Layer 7 of a small transformer language model trained on English Wikipedia (12 layers, counted from 0, width 96).
A neuron's activation on a vector x is GELU(weights . x + bias), where the dot is the dot product.
The model reads these tokens: "ies" " ===\n" "In" " the" " " "20" "15" " elections" "," " G" "ut" "i" "é" "r" "re" "z" " Lim" "ones" " was" " elected"

The vector x that enters this layer's MLP at each token. A number n stands for n times 0.047.
0 "ies": -1 -21 46 -8 -19 -24 -31 -12 4 0 16 51 16 -5 26 -1 0 -4 -21 -4 -30 -7 14 22 -27 17 -11 9 -16 -12 22 36 31 -19 -13 -3 -14 -36 11 20 -54 -30 18 -7 27 39 -33 25 -7 -24 -1 28 -34 4 -35 -13 -44 2 2 17 48 8 -26 0 2 -40 -9 -11 36 14 24 -4 -9 40 -28 15 -26 -31 -18 -17 3 15 -19 -23 -12 1 6 -8 10 45 9 10 28 26 6 52
1 " ===\n": 4 2 54 -40 31 -27 -12 0 7 -33 5 -6 -10 6 61 -7 18 -21 -15 11 -21 15 -1 13 -54 -3 -28 -8 -50 -27 35 14 8 -5 12 -2 14 -22 8 23 -52 -33 -12 -10 -12 26 -12 15 19 -12 19 37 -36 0 -43 -17 -13 18 21 7 20 -6 -33 10 -4 -32 -21 11 24 -11 23 -17 -1 23 -21 3 -41 -15 12 28 27 22 -14 7 -24 -8 0 23 -11 56 -16 12 41 12 28 38
2 "In": 8 -2 25 -38 -20 -10 -18 19 9 -5 -19 -1 2 11 33 27 37 -1 -20 -11 -2 11 9 -19 -19 -18 -33 1 10 -3 33 -22 -9 3 10 19 3 -19 17 22 -44 -52 -18 21 -11 50 55 -12 10 -25 6 37 -51 7 -21 10 -12 44 -10 -11 17 21 -1 23 -4 -17 -8 2 18 -4 0 -37 23 -26 -18 -51 -55 -2 -11 17 35 37 -19 -37 8 41 -26 17 -4 22 -20 13 14 20 -3 11
3 " the": 26 20 17 -37 -23 -25 -6 37 3 -12 -13 11 4 -11 40 -15 15 14 -1 -7 -29 14 -1 17 -17 -19 -1 -12 14 -14 24 -9 9 -24 8 -3 -25 2 16 23 -72 -47 -20 -9 -12 13 52 28 -28 -10 -11 34 -35 9 -11 -10 -15 -8 11 22 15 -5 -5 30 10 5 20 3 19 31 16 -35 35 -26 2 -56 -46 8 -30 25 8 13 -13 -22 -11 34 -43 21 -7 63 -20 14 24 10 -2 21
4 " ": 14 34 27 3 5 5 -46 15 -28 13 38 -12 23 -6 12 -14 43 5 -23 6 -47 14 -9 3 -59 -15 19 0 -11 0 2 9 21 -25 8 -20 -27 35 -2 18 -44 -39 -40 14 -7 9 3 14 -16 8 8 58 -51 20 11 -9 -28 17 5 12 16 -13 -27 6 10 13 2 -1 30 -6 11 -51 46 -28 5 -30 -25 -4 -19 44 14 -2 10 -23 -11 20 -63 6 7 45 -18 34 17 1 10 8
5 "20": 19 9 13 1 11 0 -15 23 -21 -6 40 -19 26 30 35 -16 49 -22 -16 -7 -18 -2 -15 3 -40 -3 16 -19 -7 -3 -5 24 21 -15 5 5 -33 -9 13 24 -13 -49 -43 2 -14 12 15 -13 -22 -3 18 57 -10 8 25 -8 -20 47 -18 -1 -1 5 -22 -6 -4 -27 33 30 34 2 25 -33 53 0 -6 -45 -52 -12 2 -3 9 4 -39 -25 -2 37 -57 18 9 50 -16 -13 48 -14 -19 6
6 "15": 20 2 35 -24 22 0 -23 29 -12 -40 1 -20 6 11 11 0 29 13 -21 14 -41 -4 -22 14 -51 25 1 -14 8 -16 -15 7 11 -30 8 -3 -10 -8 0 22 -39 -74 -45 -22 -4 0 28 -4 -45 -35 -13 53 -22 16 13 32 -2 45 -15 10 6 5 -23 8 15 -5 17 51 21 -10 41 -22 27 -20 3 -36 -25 1 4 12 23 -1 -18 -30 6 39 -29 27 4 58 6 -10 24 -3 -4 29
7 " elections": 47 18 8 2 4 35 -20 28 -17 -27 -8 -38 -13 13 37 -9 16 8 1 -11 -29 20 13 2 -39 -8 -35 5 4 -12 5 39 -18 -15 -5 11 -9 -27 -11 43 -49 -49 -56 3 -14 21 15 14 -34 4 20 59 -33 32 1 53 -25 17 8 -15 -15 -4 -22 18 15 -23 15 35 11 7 19 -24 -21 -8 -8 -22 -32 -17 -11 29 14 -15 -24 -28 -16 -8 -12 23 -15 35 -2 28 51 -2 7 50
8 ",": 9 -7 34 -19 -12 -19 -23 46 0 -33 1 -2 -15 35 18 -6 18 15 -4 12 -23 -29 22 2 -54 -23 -30 -2 3 12 0 8 -7 -22 -4 -1 2 -47 9 28 -93 -22 -7 7 -11 29 21 2 3 0 35 17 -30 3 -42 6 -13 20 32 -16 -10 -20 -24 16 -13 -1 8 -4 38 -17 16 -12 -7 8 1 -3 -33 3 10 4 13 8 0 -6 -36 33 -5 10 1 56 -26 19 49 39 11 42
9 " G": 18 43 58 2 4 -23 -6 25 -41 4 6 27 -15 20 53 -10 2 -5 -18 5 -33 54 -11 -8 -35 22 -16 2 -21 2 -9 -14 -9 14 -21 -13 -18 7 -9 14 -61 -37 -21 52 10 30 10 20 7 -19 29 -15 -16 18 -53 -11 -41 17 -1 -52 3 -11 1 -8 -3 23 37 -2 7 -10 16 -39 14 14 35 -43 -36 0 22 -4 23 22 17 8 -12 13 -12 2 -35 39 -17 -6 4 10 0 27
10 "ut": 27 13 36 -8 -17 -27 -37 4 -23 -14 13 -27 18 32 41 -12 -30 -19 -17 -10 10 22 25 9 -19 34 -6 18 2 4 7 22 -12 -5 -9 -5 -10 21 11 -26 -41 -77 -5 61 22 10 26 -6 35 1 38 16 5 25 -26 -14 -37 13 -17 6 13 5 -9 -15 5 -21 -11 27 18 -20 -5 -56 10 -17 0 -42 -51 -1 60 13 7 -8 11 -22 17 6 4 46 -20 37 -19 -16 -20 -10 0 22
11 "i": 32 28 51 -5 22 -6 -29 23 -44 2 -20 -53 1 31 26 -8 -6 -6 -4 -11 -12 -35 13 7 -30 58 -2 5 -5 -1 -5 -8 -1 -14 -3 -23 -13 -1 21 22 -43 -49 -14 62 22 -2 8 44 3 -35 36 9 -18 36 -55 -18 -4 25 -23 2 6 -15 -23 2 21 -12 2 33 1 -29 19 -50 23 -13 12 -35 -44 12 29 -12 3 13 21 -2 3 -5 10 29 -26 34 15 -26 14 -10 3 23
12 "é": 36 4 46 14 12 21 -25 29 -18 5 -20 -32 9 23 38 -2 7 -40 4 -17 -42 20 4 5 -32 54 4 24 -22 -22 7 -10 -24 0 -23 6 3 2 2 -2 -54 -40 5 32 3 13 13 29 6 -42 45 17 -21 47 -47 -11 -35 30 -26 8 -18 -52 -9 -1 30 -11 -12 22 30 -15 4 -21 45 -11 9 -20 -26 12 19 3 1 -7 -2 -9 -13 -2 -1 26 -18 60 -2 -39 -6 -31 4 31
13 "r": 28 27 46 -18 4 -7 -40 -3 -43 22 -18 -14 -6 20 34 17 26 -38 -20 -27 -22 -19 -7 28 -8 58 1 12 -23 2 9 -7 -9 -12 -3 -9 -6 -17 21 -32 -59 -32 -25 45 15 1 4 33 6 -54 35 34 -16 2 -47 6 1 23 -10 -24 -1 -47 -4 15 5 -4 -12 25 18 -3 23 -28 57 -16 14 4 -15 -11 22 6 27 3 2 -4 -24 6 -6 41 12 41 6 -44 -3 -16 -9 26
14 "re": 11 -5 32 -1 -6 20 -16 20 -15 -6 1 -17 17 8 21 4 14 -44 -9 -53 -36 -5 12 10 -20 47 4 24 -30 15 3 -10 -13 -11 -10 -10 -3 1 21 -20 -38 -50 -8 49 -5 -1 22 31 9 -67 38 52 -19 20 -36 11 -21 22 -1 -11 4 -41 -14 10 28 -27 -35 36 21 -15 19 -3 40 -32 5 -10 -32 -32 33 26 27 10 10 4 -39 10 -11 24 -14 41 5 -39 -9 -2 11 39
15 "z": 30 -42 38 -5 8 26 -24 22 -5 20 -16 -11 -12 10 45 0 18 -40 -21 -25 -36 -8 -9 -2 -18 39 30 7 -10 6 6 -13 -17 -11 -6 -15 -3 -22 10 -6 -56 -45 -17 68 -5 23 25 45 7 -67 31 52 -17 26 -49 0 -15 -6 -11 2 -2 -54 -16 17 6 11 -13 43 15 -32 8 -13 20 -16 20 16 -18 3 27 15 12 -2 7 -5 -40 -9 -18 36 -8 20 -15 -14 2 2 3 42
16 " Lim": 24 44 22 -9 -1 7 -17 21 -16 14 1 22 20 29 43 -1 25 -23 -7 -39 -31 20 0 4 -30 22 -11 19 -31 0 -5 -18 24 -2 -4 -13 -11 -39 -4 24 -28 -40 6 49 32 9 34 42 -22 -60 42 39 -33 23 -22 14 -23 17 -15 -37 -25 -50 -27 1 28 -11 -14 29 20 -17 -9 -27 -10 -15 -5 3 -28 -19 17 36 42 46 15 2 -24 -4 -28 12 -25 25 13 -29 0 -20 -11 18
17 "ones": 12 7 29 -9 -21 4 -11 6 -25 -30 -23 -30 16 24 36 -11 17 -12 4 -60 -58 -4 11 13 -26 12 25 23 -8 5 10 19 2 -19 5 16 -27 -22 30 38 -33 -49 -36 55 16 9 51 31 -15 -31 38 29 6 32 -31 30 -29 6 -7 -17 -5 -48 -20 7 14 -36 -16 43 22 -25 1 -4 -17 -3 -2 0 -31 -14 10 23 1 -6 9 -9 -20 -13 -15 49 -14 28 -2 -2 10 -14 10 48
18 " was": -6 -17 50 -19 -8 5 -19 41 -14 11 -23 -11 -39 8 30 -8 25 6 1 -31 -28 -7 27 5 -32 -14 -2 -25 -14 -5 22 3 5 0 -6 2 -16 -27 -12 32 -55 -11 3 23 -2 25 15 18 -2 1 34 18 -30 25 -4 36 -19 -13 41 -8 0 -63 4 -14 -17 -11 -40 33 20 -20 31 9 4 37 -11 -9 -39 -26 12 20 12 36 1 -28 -18 -5 -46 12 -4 75 -8 -10 55 -2 23 14
19 " elected": -5 44 25 -28 3 33 15 32 -7 -14 -21 -11 -39 14 50 -7 26 12 27 -30 -43 -4 44 -7 -41 -11 -57 -16 2 -5 7 12 31 -24 -27 16 -2 -21 -3 8 -20 -22 -10 8 10 23 46 18 -25 -3 5 22 -58 -17 -16 36 -49 -11 -4 1 -6 -5 -3 5 -11 -23 -25 27 12 -9 5 -23 6 9 -8 8 -22 -17 22 28 30 -3 -6 -13 20 -17 -42 9 -3 38 20 7 65 3 0 28

Each question shows the input weights of one neuron of the MLP. A number n stands for n times 0.016.

n101 (bias -0.031): -1 -27 -3 28 36 -17 -4 -8 4 -20 29 -9 -7 -22 27 2 -25 -37 44 -5 -2 3 18 68 -9 -13 -47 -17 -15 -13 -1 27 -20 -10 -11 13 19 25 2 -25 -10 -3 -16 -7 20 3 -8 0 -20 -16 4 -59 69 -30 3 52 -23 -1 -11 -5 -39 -15 10 -1 48 39 -3 -7 -18 -2 11 14 -9 -15 -25 34 -8 -9 -19 -41 -24 -14 12 10 1 36 30 -3 -1 45 41 -45 1 16 -28 15
It fires most on token 12 "é"

n43 (bias -0.036): -43 -29 31 -6 5 6 23 40 -8 23 35 4 8 1 8 -10 -35 -13 34 -37 -17 -2 54 18 -8 7 23 7 -33 -1 -21 16 -29 8 -77 -36 30 27 -1 -30 16 20 -4 -40 3 -37 -18 68 -2 9 1 -5 15 -17 9 -11 24 -12 -41 34 -3 64 -8 -3 -10 -1 17 -48 28 10 -14 1 6 -23 -3 -33 10 26 -6 -17 54 -2 2 23 -7 5 0 17 -38 9 -16 -31 -21 17 -20 35
On which token does it fire most, and how strongly? 14 "re", at about 2.5

n269 (bias -0.039): 4 -29 -24 50 1 -18 -14 -1 7 22 -24 32 -32 35 12 41 -19 1 -35 -14 51 34 2 5 -16 -44 1 -9 32 27 35 24 -18 -5 4 9 -33 -29 26 51 -9 -1 13 4 -26 9 -27 13 -26 -13 -12 -27 39 39 26 -3 -75 9 -1 -33 6 -5 -28 -4 23 4 -5 7 -11 -5 -8 47 -7 -4 29 -25 5 15 -13 -24 1 2 28 -12 -1 13 -7 -37 -64 -33 -2 22 -8 -20 26 5
Its two highest activations, in order, are on tokens 9 " G", 7 " elections"

n152 (bias -0.056): -14 -36 16 -27 1 -23 18 -5 3 1 39 -24 29 -27 14 -34 -16 -5 11 12 12 51 35 11 -23 19 21 -2 -12 62 48 -1 -16 -13 -10 -19 0 19 -7 -10 -46 48 5 -24 -14 1 -15 15 -28 -23 32 -1 9 4 19 -25 42 -10 67 -14 -5 2 0 -44 -4 -11 -11 9 19 -10 14 -8 4 -4 -4 -28 29 9 46 -43 -10 -16 -38 -5 13 -22 29 12 -17 -35 4 31 -13 -13 -16 -7
It fires most on token 10 "ut"

n328 (bias -0.036): 2 37 28 -50 -61 3 26 -16 -5 25 12 26 7 -41 -18 1 -24 34 -50 -15 62 -1 2 6 2 -14 -48 31 22 -26 8 -7 1 -20 -14 1 6 -25 12 1 15 1 27 -22 14 2 -17 -12 4 10 -43 -20 64 16 3 -27 -13 -31 3 32 -5 8 -13 -16 -27 -23 17 -6 -7 -2 63 -6 26 -31 17 -40 15 39 1 7 19 -17 43 -5 -7 0 30 -1 -10 8 -17 -23 7 25 28 -20
It fires most on token 3 " the"

n296 (bias -0.014): 21 13 4 16 27 -20 37 1 3 -6 -4 -13 37 -25 52 23 11 -46 18 4 36 -25 -5 9 20 -13 16 -21 20 4 -14 1 -29 -47 20 16 27 4 -40 -7 1 8 -7 -4 -4 -36 -24 3 29 14 7 -18 -73 14 4 -25 -6 -3 -18 7 -7 -7 -24 35 8 1 15 -6 15 13 5 -1 -5 -5 -15 21 13 -32 5 23 -12 -3 15 5 3 22 -1 -7 19 -27 -27 -3 -42 -27 38 -9
It fires most on token 1 " ===\n"

n267 (bias -0.060): 5 -24 -11 -5 -7 -10 -28 31 46 -42 -28 -35 -25 6 -30 -31 19 -21 7 -54 1 5 -39 -15 21 -5 -14 27 -4 -16 -17 -13 -5 14 -14 -4 17 26 -5 -29 8 12 67 -30 -22 19 9 19 -10 -27 -20 -34 2 -20 -5 16 -20 2 -5 48 25 15 26 -30 41 1 -6 -20 13 -9 -17 27 50 -12 -7 -5 -3 0 -35 -29 47 11 14 15 45 -4 20 45 -7 -20 -1 12 8 22 -10 46
On which three tokens does it fire most, strongest first? 12 "é", 2 "In", 14 "re"

n70 (bias -0.024): 5 -49 -15 21 -37 -54 41 -9 9 -10 28 -11 8 -37 -16 14 20 23 18 21 -14 -7 -16 2 27 18 24 -22 -2 -22 -30 12 75 14 -28 37 31 23 -54 -28 10 -4 0 -50 2 44 -4 15 -42 9 46 -16 10 11 -10 -34 -6 -34 -3 -20 20 38 -37 -15 45 -10 10 -18 -28 -36 -15 34 4 22 -20 30 -6 -9 -27 2 -3 27 -3 -22 -22 33 26 -19 -9 32 4 20 -22 17 -19 14
It fires most on token 0 "ies"

n142 (bias -0.017): 6 -10 10 1 -62 -3 -50 23 24 -7 -29 34 18 28 -37 1 -21 34 37 18 24 -10 -6 -15 8 -8 20 -1 8 26 -22 5 -27 27 43 -6 -9 4 -4 6 7 26 28 21 -17 -5 -1 -25 19 -7 -37 4 -17 29 32 -5 18 -40 37 2 -23 -29 -21 42 48 -27 1 -24 6 2 -18 -21 -18 -56 42 -37 -9 -15 14 -20 11 8 -13 4 21 6 -24 -28 -1 -1 -6 -21 30 -17 14 17
On which token does it fire most, and how strongly? 3 " the", at about 2.7

n119 (bias -0.044): -1 36 -5 2 -7 27 -18 19 31 -1 -18 14 9 -25 3 21 -6 -22 4 13 -10 -26 18 -3 -1 -14 -4 -12 2 -5 -13 72 -16 8 -51 42 3 -33 -7 -21 -6 27 -4 9 -12 -19 -8 4 -18 19 -30 -37 19 6 -14 24 -2 31 8 -26 -8 52 -36 -24 3 -15 -24 9 5 2 5 27 -11 17 33 19 2 6 -55 9 -17 6 4 -7 -45 12 20 40 -15 -16 -8 39 8 -14 30 -25
On which three tokens does it fire most, strongest first? 7 " elections", 8 ",", 0 "ies"

n110 (bias -0.017): -16 3 -12 -42 -14 -31 20 -21 -37 20 -27 49 12 29 -40 -12 -43 -22 -23 56 -18 4 9 31 29 -25 -6 36 9 -17 -6 20 14 2 30 -5 13 -3 -7 18 2 3 -4 -22 14 -20 -44 7 -1 -42 6 -10 21 -21 14 -17 -1 1 -27 31 -27 36 -25 -41 39 -26 -29 -8 7 6 -4 34 6 25 27 1 6 -8 26 31 30 11 2 -4 10 -7 -26 -16 34 3 -8 -19 -1 34 -11 17
It fires most on token 0 "ies"

n39 (bias -0.073): -24 7 -8 -6 -46 -26 -1 -29 2 5 -3 35 10 -7 6 9 6 -4 17 37 -1 4 -11 -11 10 13 22 -51 -6 32 -26 18 14 -16 10 16 32 19 -11 2 2 13 17 -34 7 -43 -17 7 13 8 -19 1 -12 42 -31 -21 3 12 -6 46 18 16 -30 22 -31 -43 2 -25 -25 5 -27 -24 -5 30 -1 -31 9 23 -38 22 -1 -7 19 -46 37 -50 36 12 6 -29 -8 17 44 34 15 3
It fires most on token 0 "ies"

n344 (bias -0.059): 10 34 5 31 -15 -10 -34 -11 -8 20 -10 22 39 4 50 13 -22 29 34 -49 28 -34 28 -40 16 -13 -3 39 -42 5 -13 6 22 13 9 -6 5 -24 -7 44 -1 4 -10 -29 8 -2 14 10 -5 -29 12 21 14 -1 33 -15 29 -41 -26 5 -6 10 28 39 -26 42 -21 -15 -42 -6 -8 -3 26 24 -40 4 23 3 4 -10 -33 28 -14 -3 1 -68 7 26 -1 -39 -38 -7 -45 31 5 14
On which token does it fire most, and how strongly? 16 " Lim", at about 1.7

n84 (bias -0.060): -14 30 -5 -41 -29 -6 -5 1 -23 -23 -30 4 27 -6 -10 14 -17 47 73 4 3 9 10 -6 -5 -40 36 3 -9 5 0 32 26 12 19 4 28 23 1 -41 21 1 21 6 7 -1 13 -24 -5 -8 21 52 -3 -23 -14 -7 33 -10 20 -24 26 -2 -15 4 8 17 -3 -29 -14 -14 -31 6 -44 -18 -34 5 -6 -20 -11 -33 11 15 -11 18 26 -11 -21 49 9 -20 21 -1 1 -5 -6 -35
It fires most on token 19 " elected"

n278 (bias -0.038): -33 -10 -19 26 6 -28 -17 20 -9 -31 -14 -24 42 3 -35 19 -2 20 -29 -2 -28 -4 -23 12 39 25 7 34 -7 -34 3 32 -21 36 17 25 36 -42 28 5 25 -24 49 -16 -31 20 -9 4 -5 47 21 1 51 -61 52 -18 -12 -21 -25 -32 2 -23 41 -19 -7 11 35 -2 32 -8 -2 -28 56 38 16 54 -11 -51 -18 2 -4 4 -11 23 8 -18 -29 -3 -31 -8 31 -10 -18 -35 11 -44
It fires most on token 5 "20"

n294 (bias -0.007): -17 -3 -34 5 -10 2 1 -7 31 -4 -24 -22 17 -14 -30 -3 -17 -18 11 -35 46 4 -19 -1 -38 -17 -12 5 -21 40 -7 41 26 16 31 24 -17 -13 -2 15 8 2 12 11 -14 -23 17 -35 -3 13 11 -21 21 20 -1 42 -7 -32 -27 -5 7 17 -12 -5 31 2 -14 -21 14 12 3 15 9 9 19 47 -16 8 -7 -17 -31 -34 -1 -34 2 -20 -7 8 -27 21 -4 60 -8 14 6 7
It fires most on token 17 "ones"

n30 (bias -0.060): -37 -23 -26 53 37 -7 4 24 -7 11 3 10 17 -7 4 11 8 9 24 -3 -4 -16 15 -6 -17 -50 7 16 7 -32 47 31 -1 2 -10 -28 12 15 -18 8 19 -33 -18 -9 -31 12 -8 -71 -30 -8 31 30 16 1 -23 6 47 -19 10 23 6 -20 -32 0 24 28 7 11 15 6 17 5 -28 27 21 -2 32 -10 33 -31 -6 -19 -20 -4 -32 -19 -17 6 4 -23 36 17 -8 -13 -26 -10
On which token does it fire most, and how strongly? 7 " elections", at about 1.8

n221 (bias -0.077): 10 -16 39 0 5 18 43 -13 13 72 17 21 -27 -1 60 -6 22 23 -24 -35 -10 -35 -50 15 -25 -16 44 8 9 35 -21 0 8 -31 -14 55 37 9 20 8 43 13 10 -4 -17 -15 -11 -14 5 -5 -34 -8 -11 0 28 21 39 15 -3 -4 4 -2 19 17 -35 -15 -14 21 35 35 -26 3 -27 -39 17 -12 -38 1 -30 -11 -5 14 7 -27 22 -5 -53 -32 -36 -12 -34 5 -40 -25 4 -4
Its two highest activations, in order, are on tokens 5 "20", 2 "In"

n284 (bias -0.046): -11 -41 1 -10 -19 -16 27 1 -12 -32 -32 35 -22 13 -5 -11 5 -5 -62 8 24 -19 -1 -7 5 -10 -4 -24 3 22 -26 27 -25 22 19 30 41 45 43 -23 -43 -10 29 18 16 -7 19 -25 20 -13 -33 -11 8 -6 -28 24 23 -9 20 11 17 -17 10 26 38 3 -6 -10 -14 18 -9 -11 5 2 -21 11 -29 6 -34 -13 -21 56 8 -9 -21 -20 2 -22 -26 -5 0 36 -17 61 8 -1
It fires most on token 2 "In"

n205 (bias -0.033): 4 -6 -18 -23 -9 -6 -29 14 4 -6 -59 11 0 18 -17 -12 14 1 13 14 10 -18 -1 -25 6 18 -12 11 -14 8 29 10 20 -35 -49 5 -4 34 55 21 37 -6 -5 1 29 -15 -33 -20 -18 -34 18 39 46 13 14 -31 13 20 6 -4 -30 -11 -60 -6 -13 5 -7 -10 16 -29 1 -31 22 13 4 -11 -13 36 -16 6 -5 1 10 62 40 14 -21 -9 -35 24 26 58 -37 -15 -19 -1
It fires most on token 11 "i"

n323 (bias -0.070): 19 -9 -14 14 -22 -33 25 -26 -12 5 -10 36 25 -7 9 -45 15 8 1 -27 11 -3 15 5 17 44 0 22 -61 2 15 -38 19 23 -11 27 -9 -1 -47 -4 24 4 -17 16 37 -39 -7 -7 -14 8 1 7 56 8 -4 -22 17 5 -62 -12 -8 14 -43 40 43 20 -12 33 31 -4 -16 -8 8 3 -8 21 27 -5 -14 -18 8 -6 3 -29 -23 10 8 21 -18 -7 -9 23 -29 -21 22 -18
Its two highest activations, in order, are on tokens 16 " Lim", 17 "ones"

n280 (bias -0.030): 32 4 -35 -21 8 -20 -36 10 4 16 18 27 -4 12 10 -16 -30 4 6 28 -3 18 20 -8 10 -49 -21 24 -57 -29 1 -11 13 -24 -8 -3 29 -34 -19 28 25 -6 47 -23 16 25 8 35 -10 -25 -40 -30 -9 20 4 19 9 9 -5 -9 34 43 22 -9 36 -26 29 -9 -26 60 -20 -8 23 -6 -13 14 -8 -33 8 -31 15 9 1 17 -4 37 -7 17 -23 -58 -6 19 -33 -20 -7 -9
On which three tokens does it fire most, strongest first? 0 "ies", 2 "In", 16 " Lim"

n21 (bias -0.071): 0 27 -33 0 -15 -30 5 -7 24 37 -34 6 6 1 -42 12 -16 -12 -31 0 -28 -10 17 -44 14 11 -26 -2 -17 37 63 3 -2 25 -16 -19 17 5 -16 -20 10 -10 14 -13 -11 2 -45 -11 18 6 -1 -2 -24 77 11 -74 13 -29 19 81 29 -1 2 -32 -21 -3 27 -43 4 -22 -1 28 24 -7 17 18 -11 37 -35 28 32 -13 1 -33 -19 -12 9 12 -3 -1 24 -28 4 51 -6 -13
It fires most on token 0 "ies"

n349 (bias -0.060): -21 -17 14 -25 15 5 1 -19 12 -6 -16 -44 25 -8 -15 10 -31 14 55 -24 -20 -52 2 -8 -22 24 32 4 -8 21 -13 20 11 -15 23 -21 32 3 -14 -62 9 25 27 -6 32 49 -52 -14 -4 14 -36 -2 -14 16 12 -32 -23 8 22 1 -54 -18 -19 -18 21 33 15 31 52 28 -6 -27 37 13 6 1 16 -32 -7 -24 22 2 17 60 7 45 -20 -5 -29 -4 -12 -3 -4 -60 -9 10
It fires most on token 12 "é"

n209 (bias -0.032): -7 -36 -5 -35 15 -6 24 5 5 9 -18 -14 27 -20 35 38 -16 -3 33 -39 0 -30 -10 -14 10 13 26 7 -31 46 45 8 25 1 9 -21 -1 12 -49 -9 -29 18 26 17 -21 39 -23 -9 -7 -55 8 -9 -17 -8 -3 11 10 10 9 19 -3 -18 -20 22 23 -22 13 -4 -17 22 -1 -2 1 1 26 15 -17 15 -18 1 -29 -6 30 0 -18 16 -3 -7 55 -34 2 -13 -47 18 -39 10
On which three tokens does it fire most, strongest first? 15 "z", 14 "re", 13 "r"

n220 (bias -0.063): -16 -4 -11 -6 -22 -4 1 6 -4 10 -23 19 -37 -24 30 5 -1 12 -6 83 7 -1 -18 4 40 15 19 -19 14 7 24 -15 13 -24 1 -53 16 20 15 38 -1 9 -1 40 -21 -37 -16 4 -32 -32 20 -2 -38 -12 53 -15 32 41 31 -13 -33 -23 -32 42 -66 6 -21 33 -26 4 9 10 16 42 -8 1 -7 -10 -8 -4 12 26 -8 -24 -9 17 11 -8 2 -26 -4 -14 -50 51 -24 -2
It fires most on token 15 "z"

n201 (bias -0.051): -9 -23 -1 -57 -22 -4 14 -2 19 -11 -12 9 -14 -18 -1 -35 25 51 -2 -18 -22 10 -16 8 22 11 -14 13 18 2 16 -13 1 -8 -13 5 17 24 41 18 28 0 -15 35 21 -4 19 50 -7 -27 -9 24 16 8 -6 -7 -10 -10 -2 19 -23 -7 19 2 3 15 -28 13 -6 20 -78 -10 7 -3 -5 4 3 -15 -8 14 21 13 14 1 -32 37 25 16 -27 -52 21 0 7 -25 -17 -51
Its two highest activations, in order, are on tokens 16 " Lim", 17 "ones"

n100 (bias -0.071): -1 -6 -55 5 5 22 30 0 -29 12 -41 56 7 -29 -27 -18 -16 7 1 18 -1 22 44 11 -19 -14 -43 2 -16 -4 29 22 -4 48 -4 -28 -26 -14 -41 -3 9 15 -22 3 -22 -29 28 10 -23 -15 22 7 -40 46 -8 41 -8 19 -14 1 15 13 -11 55 -56 26 2 5 -1 -2 27 34 15 20 7 29 2 11 -16 -41 -20 -5 0 -9 17 -74 20 13 24 -29 9 4 -15 14 1 4
Its two highest activations, in order, are on tokens 7 " elections", 19 " elected"

n379 (bias -0.074): 15 24 1 -18 -13 -31 7 22 7 -11 -14 9 -13 -19 12 -40 -26 47 18 6 7 -22 23 11 19 -19 24 8 -22 39 -31 29 10 -5 33 8 29 -25 7 -42 26 25 3 -10 -1 -20 18 24 35 -1 -10 -27 7 39 -15 23 -22 20 16 -9 18 32 -41 3 4 1 3 -21 3 3 -18 2 -58 38 -24 9 -12 38 -1 -16 -29 -49 -19 -1 45 -62 6 -4 -20 7 11 13 -32 28 0 10
It fires most on token 0 "ies"

n266 (bias -0.037): 20 -19 -10 -43 -10 -5 1 15 29 0 28 -18 -40 -29 -10 -4 8 36 2 -4 20 9 -22 45 16 -20 -34 12 -27 12 24 17 -43 -39 24 -7 34 21 -7 26 -8 21 -20 -31 -18 -25 8 4 -8 -18 -5 25 30 -2 -2 -8 13 -6 22 46 3 -2 -20 7 -11 1 23 -8 -20 -10 -33 -22 -17 17 25 6 15 -10 9 -16 10 20 -26 7 2 -16 29 4 7 16 -19 -9 -23 11 26 31
It fires most on token 1 " ===\n"

n61 (bias -0.026): 22 -37 -26 -18 44 -1 14 9 -7 -12 7 16 -5 -13 -40 8 -6 -17 5 -3 15 -26 -6 -14 -11 32 5 -15 48 -3 37 12 -46 7 -32 -28 44 11 16 -35 -14 -14 -1 34 13 -7 -26 -37 -17 -8 -1 -47 24 -10 19 -1 -7 34 5 -4 8 -1 -39 31 18 27 -32 12 -5 -2 32 -16 29 -15 22 33 22 -27 20 -11 -1 8 -20 39 -46 24 -13 -10 -19 26 26 12 -1 5 -3 26
It fires most on token 14 "re"

n167 (bias -0.038): -15 -39 1 -7 -37 23 -8 3 -6 12 -12 -10 19 -1 -22 37 7 7 -22 -6 -22 -37 -2 -9 12 1 18 0 -11 -38 -26 57 -19 6 11 -8 -19 12 -36 -47 -3 32 -24 13 -2 23 1 -7 -8 14 6 -11 -39 16 21 20 13 41 -20 5 35 -19 47 46 0 23 -50 20 -13 -4 -21 32 -4 -4 19 15 15 -17 13 -12 -28 9 -17 -43 9 35 5 -40 22 7 30 23 -39 14 28 -24
It fires most on token 18 " was"

n372 (bias -0.047): -4 -59 8 2 35 -9 36 41 -35 1 1 -19 -24 -20 -26 2 11 -6 -20 32 23 10 -40 21 9 34 -29 8 20 -10 -10 -15 -16 13 12 32 19 5 22 8 9 -15 2 11 -8 -21 -7 -8 -20 36 -59 20 19 -21 35 5 0 13 9 -9 15 15 56 19 -2 37 -42 -13 1 -5 9 -32 -28 10 -2 19 -14 -44 -25 7 29 -55 -40 -48 13 13 -22 -2 44 30 26 12 -18 25 -34 -4
It fires most on token 6 "15"

n97 (bias -0.039): -15 -12 -4 -39 -15 5 31 -45 15 -32 -10 38 50 44 -1 -20 -3 39 2 48 50 -23 -11 -31 1 11 -31 22 26 -14 -22 11 10 -1 -9 23 0 17 16 -13 -45 39 11 49 -36 -9 7 5 -11 3 -9 -31 -3 -43 22 -2 11 -15 -18 -22 -3 -40 1 44 9 33 -22 -12 32 5 -16 -4 -16 2 49 -5 -9 -4 -24 -10 -26 12 13 21 23 10 -33 -22 51 -16 -13 -10 15 -7 -26 44
On which token does it fire most, and how strongly? 8 ",", at about 2.7

n281 (bias -0.033): 20 -28 -17 -37 18 -16 26 -26 -16 -22 7 -6 -6 -25 -34 0 26 23 11 -38 14 -5 24 -44 36 25 -34 10 -22 32 4 12 -46 -9 -37 -11 21 22 17 9 36 -14 1 -33 10 -15 10 30 32 -13 -11 -37 6 28 1 -8 -9 42 17 40 5 47 45 12 8 -5 -1 -31 30 9 16 -1 31 -17 -32 -14 -2 -16 10 -2 24 -20 18 1 13 -1 -1 5 -9 5 -70 -1 -31 -30 -12 31
On which three tokens does it fire most, strongest first? 10 "ut", 2 "In", 14 "re"